Layer 8 of a small transformer language model trained on English Wikipedia (12 layers, counted from 0, width 128). Numbers have three digits each and are written without spaces.
In attention head 1, each number of a token's query is one row of weights dot the token's vector x. The head spreads its attention over the tokens so far by the softmax of query dot key.

Query weights of the head. A number n stands for (n - 500) times 0.00061.
q0: 454607559528522533575448505548474353387475538510403485411586460486495379450380556488411433483427518531479457530527480617405381606439500669495606633570491477627500616452548550435530539438578290648579457454661423561406446561374505547384457464624441535485300588558446430515462548378366541502498602668405519505459488346476597481440535366653584521577543580315594620470579517687464451475566
q1: 654527597339793479512505644597503560561450362330467334486600529397406441511423576451587535636365469462577562440385610494494389632577626442603473437538559532609430497470519635322536464481658608552483563286344453446543411557488534481599602381473521656611549618426542625340537468467387413599656529537390592494562470560443534486575470436565320471581410336511657521584551475373444380599411
q2: 440523666399449374429577533416579497427419434566594420489581557420595469461505562513604631580387577351487466436522387697554617544647522350541513579525405432494511503574622421492484334484569648556370522341461533453590608461442508316458392635479571715551505505686572654470350503592497630518489489625652452620473522589410595441407446407480460311650580583565448482500524473492557437340238
q3: 553337360350521469392556596504404664582541402554536554475376359507481516447436483367358473484608603440524522472419439552610686530464600433615381412492494423543406439525426567491477511496621469389523450512484544450417700580583467485448420605551606484404702579571500469575373531523523504496511495485572451483511509486516543523498342541485605586397535513491449572419429439580546476400398
q4: 418540382559474586642458432542476472523569666580329523529684508585375467556451487577384470438479553515335567583579629599409370225608372539266562491436537557634694512424537506718353580522533411585463442423626607478551456518398539685403459508508383494446376603524464257466553458302457534511451641422544559384523517405623455617413573343620583494399597619478445401697455517552467357568665
q5: 475548428504533481586577502493503531371363406525552290433655597580686430502672502550535457587539534546566458507649452565746537583462563490319516413568500520520517449369549570532490479507566656493490441399490449305423575517402500454407586535416468630623542357397573606526483519557482507558507398627583544572481445473453483393473508417498531356682595583438574576447605538584507444461562
q6: 412543488416520458339529500393687576460558348538523479674598472462515561609474664509390515571482580415558472509503569413452414631312474349399525596481572455449526611711477404462702491696186601494356579542529529541551456426608620517388515429534350625545520692458333630442429489563591489464514305431644506610494529539503548428637345588473423514733335401519503398488472571480508567253362
q7: 497623494408349342643454588486506538639497346406365732443481577472377331440533397579413453448428349503421552579289485559494283298509512729467619447413519453555518414591418419480595386333321479608630353549482494741663556491684611494564427488595449387431564459637652387639427604503374427520336463449579610433581636402639598682539572516478462313491503440588403455518578444491480544530488
q8: 379550482506559466301532530558435561459539436421538467592553446492566657529252671547549587544610582494500411287455532466416430430538548676444604710385547581500438307629422503617538298543456360485467625476434667510546595439373512489370370538417400417463251450448449407314640454529486517543617475534467517430471565667624469242449393574531519540480754511514534296712279570459457425530534
q9: 409589506299506559359637464288667487324365556500339510474551506485473323416551529664560675544260386564625597431630386540614510521509607333423431463462643416387442616521635519440599421457534480475340559292503600288556412559586424497323804484512373590624393459454695563462375541516521472327570600472451550626359468595406500405503602219570333522547183448427623576590556570558466490614453
q10: 547290589366700454718332403573326593748483413462554500555200454494395500523480394419433543396682514478389470454400547415753626459564379752585503610475522529465418525277396580561456426275572346393656497539462606681475597332081549471622329490517431309411650426633464370520633603469478490474628507562229553419513527465510437487630649607413569391347667529510379399538398628384500608656504
q11: 539539520531597448676534586523465444463524671562573459547557506529357552344483494653500628414451617337381399441435533681282583576706497619375559426664575479469615543489507487344584763464472268540560503462613591613622545420453458426297548477565451524369540507572657579560503323292494487315816521306421641479487540331670611373592375496506593734205438738689255391632595563584497472538490
q12: 469549434497454442642406422622479542526427442588480376394384471550381599683503561425490336662554345395396513568470569757299561496503192600457749428518439462544507383655455409384325670506573486653513633554402363712678415612426284399595317371423366490385659648565425445619561262437393682443572345421453445275477619449436661566380435566606532596519601509459316465357583412368490692399428
q13: 372734641580399741445467477503322465526378381443529447444469620416594471446552551701461427529420480597534570537617682524414409429364387421444429469449530548476592398357632478426451649621472473545602698392527543511466397568338534484658698442605440474559522669369491477513342474382730371709532766380413586442436598618455276419272356445153584440561614334450424625629564305562472524530381
q14: 594504705679459555594366533691189512724606540375617442488318681531439311555581582440576556384699550366399282576467581462547555323823248632533732564556341680622508727473380325373422754445453307391577631668338545642513624588282382750437504225397520422376712605525453356589714484321549664720565407335438607513500683144568449383442518329454748607373567641710410621644540637553441380388547
q15: 680503703584463641487489605482656582782603464532420626481701590491500674434339406540537464591520614579432479315503565448467529439478604626469506620443491591490616427354595473438491552814621660528528398702519487581403285455573803741589564546428515569702482565452470576494439561550471442563463604536468488388607373676391458365509630627365517506536725554509649512509473537612458431681409
q16: 504496684517635408735527526386626539617456600579533545331305405577321628571551278518234554665623635396549347421329693416362523456558574431349511809618412404424401230256446686587522620518376609496522587485601323583561490474347496433530485504532564397231547406587472496453602443401395583504634515408448339273715336225304754500482520676389617695511362682664366458629546442379316427526355
q17: 594557496557686715669395471367459482350593542405528361579519462240652420563661263475676383465425485318370430459478322381545548539606351481525402672738600319663446301606570630693593550368447522482428270736485796558734435541584463572353254409681597601564591443599374637521728538521473584566532242507452385607482557504563623504395311564602340441570665390616448449540510628471286485566381
q18: 473360448398750628351568651632443617449532500622379415746315401592603503347471420541547317535631582531500516421441388503507172378436379406413484651544512632593432417616462513482667560459350347357471479599523526626266396334610663482786533465525354613409513420328592459484407450635524418652334611565615541593368503434603453631497387645561695550544441568589401644714456532539587480503530
q19: 359542591690413402424645385341534514670569458715468459391562528559554563360608390275639389393588611351486475493493392305401880669564537704471493579363584223365525481437642542435598343272374642486547483589396558492357414306640541462611589482352458649264404450422634560366586366464370454486331496469367620552692496467567433575511269296349693475348204514486608396314381521710696462393553
q20: 442500531419420591464415358358724483569566524720490458483393360470596520403375465274548526480378358624414554600599393626482479335517458489416405525580317471446695552432578405268639404382452393428621636525574727977637595321537532533433447436359373549529554452625437643576667568417474405356493283533312534647575642635632626424420428594310463721638578390791457437444470510406590522553702
q21: 476626447411588490538443493573366583412484542554717330345789560384643449672703608503561593381429497413534765524643467456641456450497417507586330449497476531653467433342323558643359532478500601565402533510701384308463643750461347597567326545675443566476365529406453516696446596320724465405419592487487542561436533621513476311553561599568339497420302481434481353318653640579658500346493
q22: 430484593248681743457571383493353634592174482273613410441370461637586361475581554277413426507567402406578410439560298604415549640409362465637507635364517682576448275641536464577474445457367565573249490177579574568715542774508427299485560381496511496450652837511461504504610316633408438525332088450504713420457397451558381357444593392472571529572470645426567599511328650496447399481454
q23: 493511597374721554569462224689457439749420429475531560566441567295375594537666398568694504646325528423430314661285731374475518718527574370458544381529494333235538526212602446418507431601474454469649589614504392331507411307574500593429514347584473465478592442603632344486486429383324677794452608557634524625388514489395428527570496496346297523382401480576420358633554339472570409348377
q24: 489436406406403201267534668228591539426604490507294442520721506228404614380537589553437412615564486482628458486637547406282448304394527244645434598580503310521399500628510411630429546565450386381419503407623574766465455445532549587521490707392306632592438557466656332691607431637435559335586503464469487410523413424395524433432290637532382532487551558410593497524604563416578656291685
q25: 678404220549613292488534600665516293500886592288630523633696471716488547463651486373382353419292381540518544690469845422567399508645527591773666374424591654679652431459433566578727526657600376623492465640558462312367543469407477576450558448394442606714426609597428467421616522485493574576336673478269529800622594453430809646462239536514456533496454327518522446603397500481631492673531
q26: 487732510562620506550416523568457379431427460549603513535651421476470580555630584538320670450592442570433485500629409750523461654813555477522370467360394420255538426503637441524595434574664461328636523461542267613500479575388484433484591769515466376563491557523614345554744377446482574412422358333558716402410670520454431462452441394437537521574665430494576391510687372446402743584484
q27: 583542683687571427440513529228545486521529412405571657302489493425816517403439451341475549177426354621551406489638358578421541388670529724367556470513331387441356695426574567530439263330576555507479497485661446543470486500581585414595251374486597694684700592500554458436327584536487525472443410662511133493468318684374359603702315526449546549598507325654713627583476546536638485390358
q28: 559564428549462558425466446805409622545406493620545542545524427346392277822605410228359516474507708631511537624611305645654461667683542559553633547236311160582473556368311504479443567372627531574470383671469348557433579492540668471585673471408685432567408608639457389579546276571406382584347610620739331523485710469386453459470723480315420387607473677701301586549507586613384818508535
q29: 260613393390423372512416568461258590430334399654605365278465394335266390557555527591547756605596275116398264489634544393354500460515418615677568347463306685599289610488500525563588489446539496457471678549451456424328448197630344612492710374232543677519435434466640439533349575544432558401646573359376428462226518693475454387589407612427637571453474630451458430519429405401468302485684
q30: 516528586507582663657486420544555339474406511664566949248492284447313601417537524474606346284480324658593445685568582516398500451563462543406515375362476410813515372537570577422433485311603361670481476458622594549535482542776380396546489434253316579425412685300361423261531504526486698709407395647542325662614578504424411381575837332337460514442489536447676725330504670421630461412449
q31: 460611500513559642430618429419515602493570408493472461444478396381374581591531481280291654678349660445550500382603566728474500357397574580314527685478655420565584593447664595546301555622426464613549608773333574515301487356328764560557496377679419622460401697593424544559586398233793363463521681557543622439633448611520507503236500536339433480500496553417299413398378472570271463514308

Each question shows a short text with each token's key, already scaled and adjusted for position as the last token sees it. A number n stands for (n - 500) times 0.0032.

Then comes the last token's vector x. A number n stands for (n - 500) times 0.013.

0 "ers": 493510487491560554542411566608379550438656357859345640502546463585584515491492465527656521497294
1 "ion": 496509497475544575556414563620385529450664344870364638517534445567552489495501435539682490499287
2 " to": 490502492461524584554412540626372573426690392848355643537553484566542548501542491501695528523317
3 " Ch": 518535537414480627568372589641263613450708340951412651558448554534523529557541555460540547506387
4 "r": 538510466406518578451423554531273512439627374845502488529466603545673536472582423461553568394367
5 "ist": 530527500436498576497438527590378541428687412879474624511560547538548490472588512406579565467346
6 "ian": 514523553519469545446397596607354563489711352793469559473473563559463466435444456532610545427295
7 "ity": 465501543499472540519428612570369523478693360829444647448504502521529468553456494490590519466323
x: 575604534447501593658488527478673475449587618407476513475548627479525586376565664677441523641354487536708588534526557446628418617120627311484394479509555433400853409629621537408553535297418400517518518268562793496435382577538624567504676632507353498494565584302295596635261591404355417547511563486470482604489424782539366571492467517451393525662519445513626612492553484519448595280358
Which token does the last token look at most? 3 " Ch"

0 "4": 494528457481561550526414554619369537430658358853352649518536441561581526500512445514680536506290
1 " |": 468515467487543564525416548621382552456683347855361642530574475591591557480520473505690538508322
2 " –": 429449489456512561505415546613277614420832385834475708532537436601490528511603521422682576478381
3 "5": 537440490406503530489392557639299516484819347833533699454477459586519577541611432371646582468352
4 "4": 559491532357525496433425553595362508484768377769526645454387481551626554541601371388717474432345
5 " |": 591597542428504523468419557681391545508716359803484616481523406629674567557512419441759570431335
6 "\n": 471571524453461612558417565688367594404746387781445667507520402547515498557542433415634613415350
7 "|": 501488494529461569557451506637372582441694363845354650508584508581590553441570455519661516508323
x: 388405671440571570564541479531493372487462492580464615557512380510583507425471602551529549503473470503551805567569596458473511728360574413380421418260574606173771420469623577476602371491453269481582231422739726584549615512464596410484614565401445463573494708398530400632253506502313261449496521617357515518526373762488506493497534458511518467465608611688545617551552637549527687690334
Which token does the last token look at most? 7 "|"

0 " S": 500496474486564588557377556638374564442668350868336642506549468555577517497519453519654534492310
1 "e": 540495455409565631581448521618400558461623376844408522514447502521527523531528456568625482455334
2 "lect": 448452526420518536506410551564342550525656407805373526427553625486625453373524606556598527511475
3 " w": 485522473417425652547418571562384572625744297857340682475439475490497538567530481426589439501432
4 "ork": 475472450405498602551514549527393519465614343826465607578491538505550463468508541485727533556390
5 "s": 550509542477500604524531592590371545456643321862391637489481424484555477473479461504730547513300
6 " ": 503543537457442580570521558627311601477667392835395698471525462549496535505553490416685598512353
7 "==": 486495534474412583594460505639402580461684364864382664550494480581514543548498514462620626522352
x: 437539626358584622517580407705457356436565509506389642572399515484537546361516653607509518422470552567540705525632652486530495701382523405373329404317621622215774424478655472516571288467490304447612215443550624390493518528469530464481579630407387446552461564371603381691184471447352343446553533660399589483539432685441337445551474558542363425374475609573530645494574678605562792570355
Which token does the last token look at most? 0 " S"

0 " of": 492502462487565574532402566626364559442670380860336635517552480564564528513518453522675535504310
1 "f": 565487541445554585488435591572311542448728414841485725512485493554455444540530520515690509515384
2 "ice": 501497499432489566560388614603301559477740397878368666514564463577509500511488516530753517464328
3 " b": 547510498446419630500488599569301590506723278866350697593453540498625537570520498390616583569478
4 "u": 561530511482428527453572569624421578449618468762419672639492485487536542441557360528709557505421
5 "il": 512428440458544578562497533546411504460593282730481637558518590482491482400502453511635433491448
6 "d": 490491528519453573528536577580344619427671397765430641603517478461498483393628514585652494472518
7 "ing": 466562581529442556530570555530450610464683392830428581462485543501513554493482478507673495536365
x: 440570552610381589587703463404625541281540628416537625673671499488550509376539501583517471662388514426660635495742565490490559673427608326410411629553572494492887445453790661512609565462530465554447488436661828437554423557606553552460656578430448511518510567487359532621297468345363445475554666691468517619541410664472505342648452583423358373594578364590510476634500419679439536366246
Which token does the last token look at most? 3 " b"

0 "'": 501517467484552555530400548609339577434666378876344640515543469562548531511494465490639535498299
1 "s": 480499471466554579563387583650316586430682393889314629522543469567563528517504478465686524511318
2 " f": 516508489419486672569404574599297565493700342912309651529412538474489500556526489348595536528435
3 "e": 498527510458487586597427509607339567457587444767414543478393504530504551566556536456716542512449
4 "ast": 566516573472530585640445615646266606442661431868380599391465624506585523495504482413671546403407
5 " d": 468550566433363624561423572597277564533686403892367648438356507473440554542514498339625587511444
6 "ay": 544537581525446511505491554565331542513679482711486682515574558600483517474579530522660583520437
7 " was": 481522542524434560581424579651240591405681400923388648569567499543532574522511464423671567465277
x: 328457635490427447559597473517554354402491458531607625625536449510462507428522610648534562582485525444424748497626520484481426738416554454343276435306468559242852406569536589354832453369434309400526230542643651486626428504552603552416643543514415438548363667477417498601229585472301284425434597588376525575482393709534554411523551584394492487435527553634590555665595614565488502617464
Which token does the last token look at most? 7 " was"

0 " ": 499519477495560584553394556636362562440679365867345657517565463574569521497530464497672546505313
1 "1": 421521470489518505539492525581335539423635406798405679601550406573622532573626478467728518490310
2 "96": 471474414383521538502489514570400498457657423809408540571405464458587510539515418444655552455389
3 "0": 479370517373514552444510513601353550402630433795463566550378389473557492524516473523730621492321
4 ",": 531509522466503577571444572625338567414705359881346634514550470556572539495496486479685542488321
5 " he": 529504558534405562658375562627339615382715415842301529637537568477482578548574565338674554467434
6 " m": 491454492542422531527478468598328623463674382810294536566486538460503539617601563384586634484426
7 "ov": 523448558584414546610501463632406565434611439733363538503519527534557576518544559423685561529413
x: 464530515574485609426515445494500476269469445655630408570635609255610545444317388359669625394501326485375603491626409524376424661445516460431449589523534426262473146454537523447713411422490462486349403553725665346584449528617779606431595619462568458449513486529642505568390500388497313580583627345461664726444410605491494442466578454399308389449480509473647495481556609610353770532334
Which token does the last token look at most, and with what share of its attention? 4 ",", with about 50%

0 "1": 494533467496559551540421545612376535423647368841347651534552440569587520516522450504685538505294
1 " |": 471511471484542569529413552625381549456687350859348636526575475586587554482518462500692539506323
2 " ": 414469503474499593544422535626269646441810361937458688524491450572454556545550550350692630488453
3 "0": 480471498404531562489385479626295558416702367833519694577448411587458544623664435325720615532354
4 " |": 542489513404515600545389537651322494487665372838456686569523535594631604437575502441787589527376
5 " ": 594516546482422601561408534670234563468790412873502692508481480575419513450533572326650624453429
6 "1": 522648537452497565530457541627299516472709358770585730592497479623543505475623527377713566486339
7 " |": 430529618497465549522423567668297409523717347822519669557537523571600587427562455404757596493395
x: 494597615389351645523526563433550602765393566666527649461583514442516300535524467662494551383429439571534703405546556638458530593231578409470322435432570637344622250585538670451510684454506607554670402281664601533492575503554472532359556507510478469683403586466567532713285715434607444546415541646387634505589454757693317475351582652490354492513543367573234668431629485529445420531418
Which token does the last token look at most, and with what share of its attention? 2 " ", with about 50%

0 " F": 514504479487560581551375553628366563436669354855331628499543479549573512505519465515638535494329
1 "i": 445445452483503552506435601529367537475654373841439567479502439519565546598540507485668670480415
2 "j": 479436554441437560516414513605373505470642398702464615488389331409482494479617551590513631532393
3 "i": 556442538478517528540463541597404533436632332762551525446580366448566524529597466499646619425304
4 " P": 495498556494457581596469538599343599413616305858448599473477437385604474455561568492498521519401
5 "res": 517514540531440531553502538602390496405565407716402462511494404473653479404568467620610478513432
6 "id": 500553518531479471517528553571398484433566474759389500545557545443541457389550412633587474493460
7 "ent": 518499456561476476522527475453472551421552406869420536509551574475559384423534546588593522525399
x: 443611527583457520431723424634496444341546582433459557739611502412492518554544544503612344604417504657581434526689676500558516747234585355473399607405543596261650670516766677474580591542490541438394454479596735553503418368427686476497652668547431577412420652268397375540312495382469448538543490606510542738447408731503354458456534273443460404550591479577489543674492519570491573446208
Which token does the last token look at most? 0 " F"

0 " d": 496497462500551600545374575645343590459692364857346667516557489563548517504509449494648547492328
1 "es": 516520477464488630488393625675251506453670358791407634546526528478483519459535486500653525568419
2 "ign": 497538470443493501496490605540388489485652312842465633561510567556503386416415577487671488501327
3 "ed": 488456513421487631516476644672311571490713351920358652520511457469462487417410458485693529528346
4 " the": 509511539480500575590389555644322592416677377899321658522567507538552549506522481447693508501345
5 " ch": 466569622514492573570413588649284657427686341833434698590389573510577488518573565478621487527429
6 "ap": 528481538460483480623488549547312465398656485657494579559407644522528530426564598404572565631465
7 "el": 434546551565420536561505570623321493455644463837422718459446537524557514464494496437612552464386
x: 499574568463358591595668581412672555201485674321579568487682733584542313414550730460520432506291534456565567501714496568610424650450447207473369498445473499384594347516628606435827566488592556419493573350432741473498301491481633715515699568523590508571521518339497738555442624426572341447459554720537472638737498695515487474460592506447334420483548576483455410514443564572513576546312
Which two tokens does the last token look at most, in order? 5 " ch", 4 " the"

0 " de": 489496458480568590554373575638354564442663376833321654539532482558580509529501450509669520494325
1 "f": 525474530430496562509470556569342516467650458762427669535518462546557436547524516558709565500401
2 "e": 512526507445445581554403531607362503464671490722442575552470518529433481585572575477717555504425
3 "at": 496476593494490584545431541571386586470742387731431619523483600509577440412525569489672508517420
4 "ing": 553451573456480575489474542649418649493780386859455512476442533529456546495457530436650608578374
5 " the": 505513538494471582606382545650313570418670392879332665523555492567548537517522474449691531498339
6 " P": 517470530496364579646439600617245512418645404896397672521366512516518493531584504479510605492418
7 "h": 410471618553342626605347497760321503467619428805444579521371549523630486396576422533461586468390
x: 521542389333508622476539435488785530863566497377507549494542598597631545742488511556497514351350383542568463568657335515440604585375591420506359516305413536391630332701473418515544581374550603566517487428521489610504491629349578352394314537446553594410451608353446581640353706480455374505345493558462524549478412618705415566573539318505590548428639523241658452438822404740598502579292
Which token does the last token look at most? 7 "h"

0 "uc": 484514495495535511502501499560441535401581369729371598582548380490578495437453488562556597505385
1 "k": 495478476459571556502473528579393540430604346838375603475524419539567545460481460572612537490296
2 "land": 481513531452528532476480549534398499413623351810411653456550446537540528482492512559674501484329
3 ",": 510490504471512576559424556618360558433671364858341640511569465553562527502511452499676535486310
4 " N": 487516555487439612615381628606257498452709343888376580510386478470546516550539441505515590474438
5 "ew": 497538568499499532512400523617358553473587447826383469534487445522627453564535409501548536372447
6 " ": 520533562526362564538478474617351441507538529862328583480503399427420402528586450534585568448358
7 "Z": 451570606514427546568483553630418415563530419756425544483332385422533423481543429619556450499279
x: 593354481461297537394676435419534581630379541642436429436634621610566314603558393484534490463619458721386528355867455499518550682450561534561267444568521741344530455503264386621534426315385647505457660402519600422511516610512330366388405552509433548576390671585337336598442513485453494526451500541515515600279463564326302383608563354352487541740478671402838675562678594496440560494479
Which token does the last token look at most? 3 ","

0 " ": 499519477495560584553394556636362562440679365867345657517565463574569521497530464497672546505313
1 "1": 421521470489518505539492525581335539423635406798405679601550406573622532573626478467728518490310
2 "7": 496451459417540558513480521636328516407688415875448644599435397519587508543583412477626563485283
3 " O": 514508542433479619587403539636360514396669347737387532590365506515657484530477443428672597488363
4 "ct": 537464573446410560577508511628393492456650484654427523575437496568650486435438492564699588530486
5 "o": 504476580534501568550477440568537415502521450694452566548573379508487475480665499543674513366409
6 "ber": 516606574558430524542496503636399534395610478705400549536548432517560555443464473485667568398418
7 " ": 469566471569394493599568497576420549476622416771360557567508427451495487526555546499671533448502
x: 487499576520628386538664471613457585504504437441543605487662563585476410397469438494492498507543466600600468686446575403347467688506612559427458618589400409447618335458658454543485533370474368589540550626696528451344629445625663608275679665423524756608215566511400478532304423407484615497381512571440566663240418775519500482431639486259494319413643429441626704609311531725626653506344
Which token does the last token look at most? 0 " "

0 "ic": 507511459483560556540415563608366539432660354862335645521526462565559505485478457522669515518291
1 "ian": 487506476462545573526420564615359565442664352857347649514545480571557508474484450526668525512282
2 "'": 479463498438466542484433508544332572459683390862382668514516429540473514528487482485596548493315
3 "s": 515487517463501586571382579652311571431671395864309640526539474567565525519513473474674531504331
4 " f": 497502565447386645578409555609303545480687379855304653547408528482483483566533490391579555537442
5 "e": 485495547480440582617429501620325536456580463755392547487389507524522533571569521483721540504438
6 "ast": 462561564543477587651459600649259583456637448856359588390465621509603501491518474437662547397397
7 " d": 470452586520323546560439564606283549523664418890349643451359492467453541551512498354637598507424
x: 507613717563540532523525501581568515553564499571451751535689582628540500501575492406524547472463483571549654617667610592418675581440530514365171500615460330414645443490514649397711505505515440593519594443648439309431447537520605492372661559350301417452587543325535516619555497485509414244392579636430537867350493786641548583670480631425361413525475564488507575409457626751662540489470
Which two tokens does the last token look at most, in order? 3 "s", 1 "ian"

0 " I": 505515470489556588543374552640348566448673372865346622493542486562543513510519454499625542483298
1 "s": 455502480429566627481354492671289545414685453842440572474443498539458481529553502507494612487343
2 "land": 469527511410531501480456573553323433429633422801486619476528551586428426503502513515641598509264
3 "s": 525473551452524546463441543551398423449602430808426653415468394526514466494484511518616531525287
4 " |": 523491504483495584553417535622376551449665357840347640535584476592588540478508457523667540508318
5 " ": 579533515486424567553451508605267638430799388872429729578478409566466546546557530392666640511462
6 "2": 485561616476415553542477495656322547495724360784434742666543409503537548558678462375678604509414
7 "2": 458486663524444546515448484664338516469708413775514696667406406504582535563631404415676608488341
x: 550548507324520683568523499659638636620287413555509649679478605515581466648547417511480457380384503538548728490831504596419267730330674638537479385212529582363465385520323458454568635526516466573428338401561499502393637410582462611330526480490543563628263625480409321726221484597548507414533526566473507418496342779574442530519436620492415319378514589424343583636544444574513482455582
Which token does the last token look at most? 4 " |"

0 " |": 497520478501553557522405554619390557453683346856354642531584478591583545485516463510680533502320
1 "\n": 462491468507559586534406576651365596420712401839371673529539432563553526534554456479664547442348
2 "|": 507498514486533570533426531635378589444702366852353654520585499586584556456565462509669530506329
3 " V": 512533549433479651529440568586296612404707331864403594474425566484536585495530493457539521496451
4 "an": 491508554514465614536373510593374492460529457751438486493474518503560515435504506633522601484359
5 "u": 479552500528498618511397482620444517475614345739493599469505448488508513480576441512499516364331
6 "at": 551486498496507617576322515577408526462585359636518594516487501457542446411563421585489467368341
7 "u": 481500458517507517469495506547564498488678280730559570445556416448444490519540415545527502396303
x: 461414765671537488539601490483727439524415506423409544505372512451529520436442469700539456591587486591433431478558606463512378645083623445508385510580584393394730431713653594459487462630543612363442695466467570566374321577490517590435625664555551455524483578629439432571352494592409384707469303515572522727574278599339345615520541476460560388698623592503659687398410617546575642578357
Which token does the last token look at most, and with what share of its attention? 3 " V", with about 80%

0 " d": 496497462500551600545374575645343590459692364857346667516557489563548517504509449494648547492328
1 "ur": 475502450501552562541420510557391530481612382747339621518549592507575454499564506454655508514374
2 "ing": 479498534455455575543457510679369646438717435836358492600549468571512519571555485536654615547421
3 " a": 514491520413430642656361590682233605491732461830299659574517468541438537569494545460697542522427
4 " s": 522541513433411613600343630652217589512705354895330694589418547501523502555533469445675565501509
5 "o": 384474538516364585639462521585337605494660441852375611592439499528454509547589460408677536463324
6 "le": 462516531436502646555480587650198612510608489870419622490465541646536567461508482372674590440307
7 "m": 470529524542467570560442654588261439467639384678419673484434554468506463487494476467621401421438
x: 323632560528306527652583435261526471368462471503688674491563762574493434395572731453519501621475403583364672637434451513608466749478640596491469532412693309489408400510595427560609546489335522369419658437440493579458558580512483722511636496436742378547706557324407837567374495615583364397392475669481513698543420489439579551448448483329361409551456752584547595761553427658521597599539
Which two tokens does the last token look at most, in order? 3 " a", 4 " s"

0 " ": 499519477495560584553394556636362562440679365867345657517565463574569521497530464497672546505313
1 "1": 421521470489518505539492525581335539423635406798405679601550406573622532573626478467728518490310
2 "99": 505442444357510534482501498558420535468618432803386543582453444473625509591568431396643588436395
3 "0": 488384520378517546453533490573364541387624435759475584546399383467512495509520484529699656503326
4 " |": 550473499459494579537435545614385553470692345848373634520554482610590579458509488508693557519342
5 " W": 480518546481429602574419620582279592411785305863440547502398542581533566574504519446522656478461
6 "es": 497490522476398621510326580644301464440571350750435588533520456482515465504577400547658595496399
7 "ter": 506547492503438590537422544613330508450524446778453542495569503546455432453488394581509574460365
x: 415425509356194376443505519385546465426378250264387562633488637447569641613421526460510331436376606599055574514618373425673486581492474566500350356576555652404480420514549537452617333430587447335332494307492513536447408469400502254512540444568561577308455594567486524398422484695360446566403421685532671590495302771457594432341386481406353554624469435647537541452564505513626611470397
Which token does the last token look at most? 6 "es"

0 "ok": 489520462495571569533407563638365556449656359888361620499536457565575542504493477517651526504287
1 " I": 478508479443513611568408524640352595464716353895368606480510490526507521531508479446613542475292
2 "s": 465452550433532587494421477664326559429680487831439490455435484519494508566569511512502610483307
3 "land": 463471538427521503491482571542345457430651415808475628476544549574455445495501540511644576512279
4 "s": 544492556477514548491459543552414445429619429807421637427471403514527476490491532521629526537293
5 " |": 523516510483477582559424527623379550449665354837347642542583476596592542478511460522671544508324
6 " ": 515591523489412560563453505617267635428802383883423736591485410568482548546559527386679638506462
7 "3": 442506595542426573538459469680308572476719350805436802624512420517563559548664472410679587499406
x: 516492509466543706649567465738709509549464502525514665680473670519449441581539470411431520396417462612568661559643456576366343674263560525405381482163386650432545334524458535409508596440460479547490368339541397551518695447583492516428537466551490601499364555499430328695251474644349315530516527599471548479283272762597539480363454597482298232364521632548350683594581524675497533478468
Which two tokens does the last token look at most, in order? 5 " |", 0 "ok"

0 " to": 497507466484558582546389561633359573440685389855338646533557478566535538511525471504676534511319
1 " S": 520483438445534650624327632631230559463698335890388635501413504467527511531499473483592584456413
2 "im": 541473551439467632505411515623322567502652425864490578566445452541475467433485490567607587482301
3 "p": 470567580486533506519445505578441562526597342859503612466480444459435419437439524467477548458369
4 "l": 492545533407534569501423564573426418539527420775528561424463492473504418427413455403407614435424
5 "ic": 521437532492528476462509549464463401458484357756422551462398477430514447434386523554567500460356
6 "ian": 471496568548478520407462588527380550440659349723414609497522509463486458368441410550554552429368
7 " t": 482405522537384540552381543583317562439638313827358651556457497457549558590510620402549619521515
x: 455665571518521550481459483652643400455519523540302579441638547520446654531501602502439593675425627652624594495482510453314568653280665412390376580188440397369760398465636428361647515351460431499542446424477467469502442452543527456548718510620498568452594512470467443545412374533272439298440565428396393763303448704664173459456592437449501468550579712532650487286495535686602669510368
Which two tokens does the last token look at most, in order? 1 " S", 7 " t"

0 "el": 494519456484568573544386571622336556437659375874354665515540444557568512509491441520666512491291
1 "i": 471492463463551564552420575613365546435667352872355668517569446557580513503494460523688525487278
2 "x": 487468499478535556550464548588348537411654308875411657502506392546580486509475495517648484504325
3 " in": 500485486450496612567399543633349555437678385828350666546539455578577533554525444501669547523345
4 " M": 458485527476409638657374578619251458445654362804412555536352490527514490527507495495543544501436
5 "il": 507458500384428617546378506606363439486535455813399550587439511561522491516443389541524515429454
6 "an": 499545533459402577487430490627496401585513455798401640532577434536533424460462424668632602455296
7 " and": 480455521537452539559460538561338517434694363844332587526570452520552508505503424457661538471366
x: 413421549466510480462572568430546417518515457542470631695492477520597509490424653788547724624351521575502594584528595500496369615287619414405324486414572491293717356589594670483578323390417293481535449557697736458553415537540707554446738614463526621537381618500533491634117575522271327459425531563415525638459414801448374463461450461567492451460564536516726573553581519478583537597499
Which token does the last token look at most? 4 " M"

0 "B": 486515440497559562534420554633402542439667340877362640496540436560593513527536447530659563489320
1 "as": 475507436497523563569417528596447528446649340854419640476532465509549489483471489597700516519383
2 "il": 539489536454546498530577493543548505429592366804376583450460471545514548479394421502500497379366
3 "ic": 441490519422506528499543547500439466404601327816368583518470454442562528435390533520578431486399
4 "a": 515521481494467524446568539512478471442583358776436697542543473460575536444474437550617461545347
5 " of": 494526543460483590535442552618364529430684372857354618512543483522578551513506446520663527513350
6 " the": 485518558506457586605372553641294556434692401882326679519559490548548535513505477453689520501366
7 " V": 547499560543406566610441603613238472388645351850424585497389541473534468512537479471523511501431
x: 490473517507442663608544587531589538817460517384508599606530632552593493437424456393517564351678393563458632538685511419475522494512513580344392553356524601196573372650506410469667426435428603345567371431610523489484436586511449487437560593469539503401470687370315483601395611591340372486471582452381470676263176864656268620509522281361372508573569565534737496382525456428589558557572
Which token does the last token look at most, and with what share of its attention? 3 "ic", with about 40%

0 " ": 499519477495560584553394556636362562440679365867345657517565463574569521497530464497672546505313
1 "20": 485494421423530569537436542628300546450697381890474656626408390529571541593599466429707562492339
2 " O": 509503504434493640588391534615383517410659362729388537562348515495637495536508456481683571477365
3 "ct": 485457547429427571575509506609408510448648487656425526574447507556647492427470507579720564509483
4 "o": 474484582496506576548469438560534421498518453688449558538576386495486484476681506550666489368404
5 "ber": 595544585517434535539490512623398545395607473704406553521538443504571563441478471498668531384418
6 " ": 534559505570395521612547506571412552477617424771365566540491441443498489526572540509683493440498
7 "1": 388568477561523452541571524535434484433573430631432535604558459476630506535627511536685484471407
x: 501457523489524556522649398614549503504505445462650562587487600600486340495429566573442599498566456576577456629463457449414432628432591546470477592343512443468481401369680433516473498447394330525556478639654742531435632445556600621268662615626256652492216692610457430653304509450512550478505412649494647590232318664497474499498619375357539366450605536609584844818435606703643545440415
Which token does the last token look at most, and with what share of its attention? 2 " O", with about 30%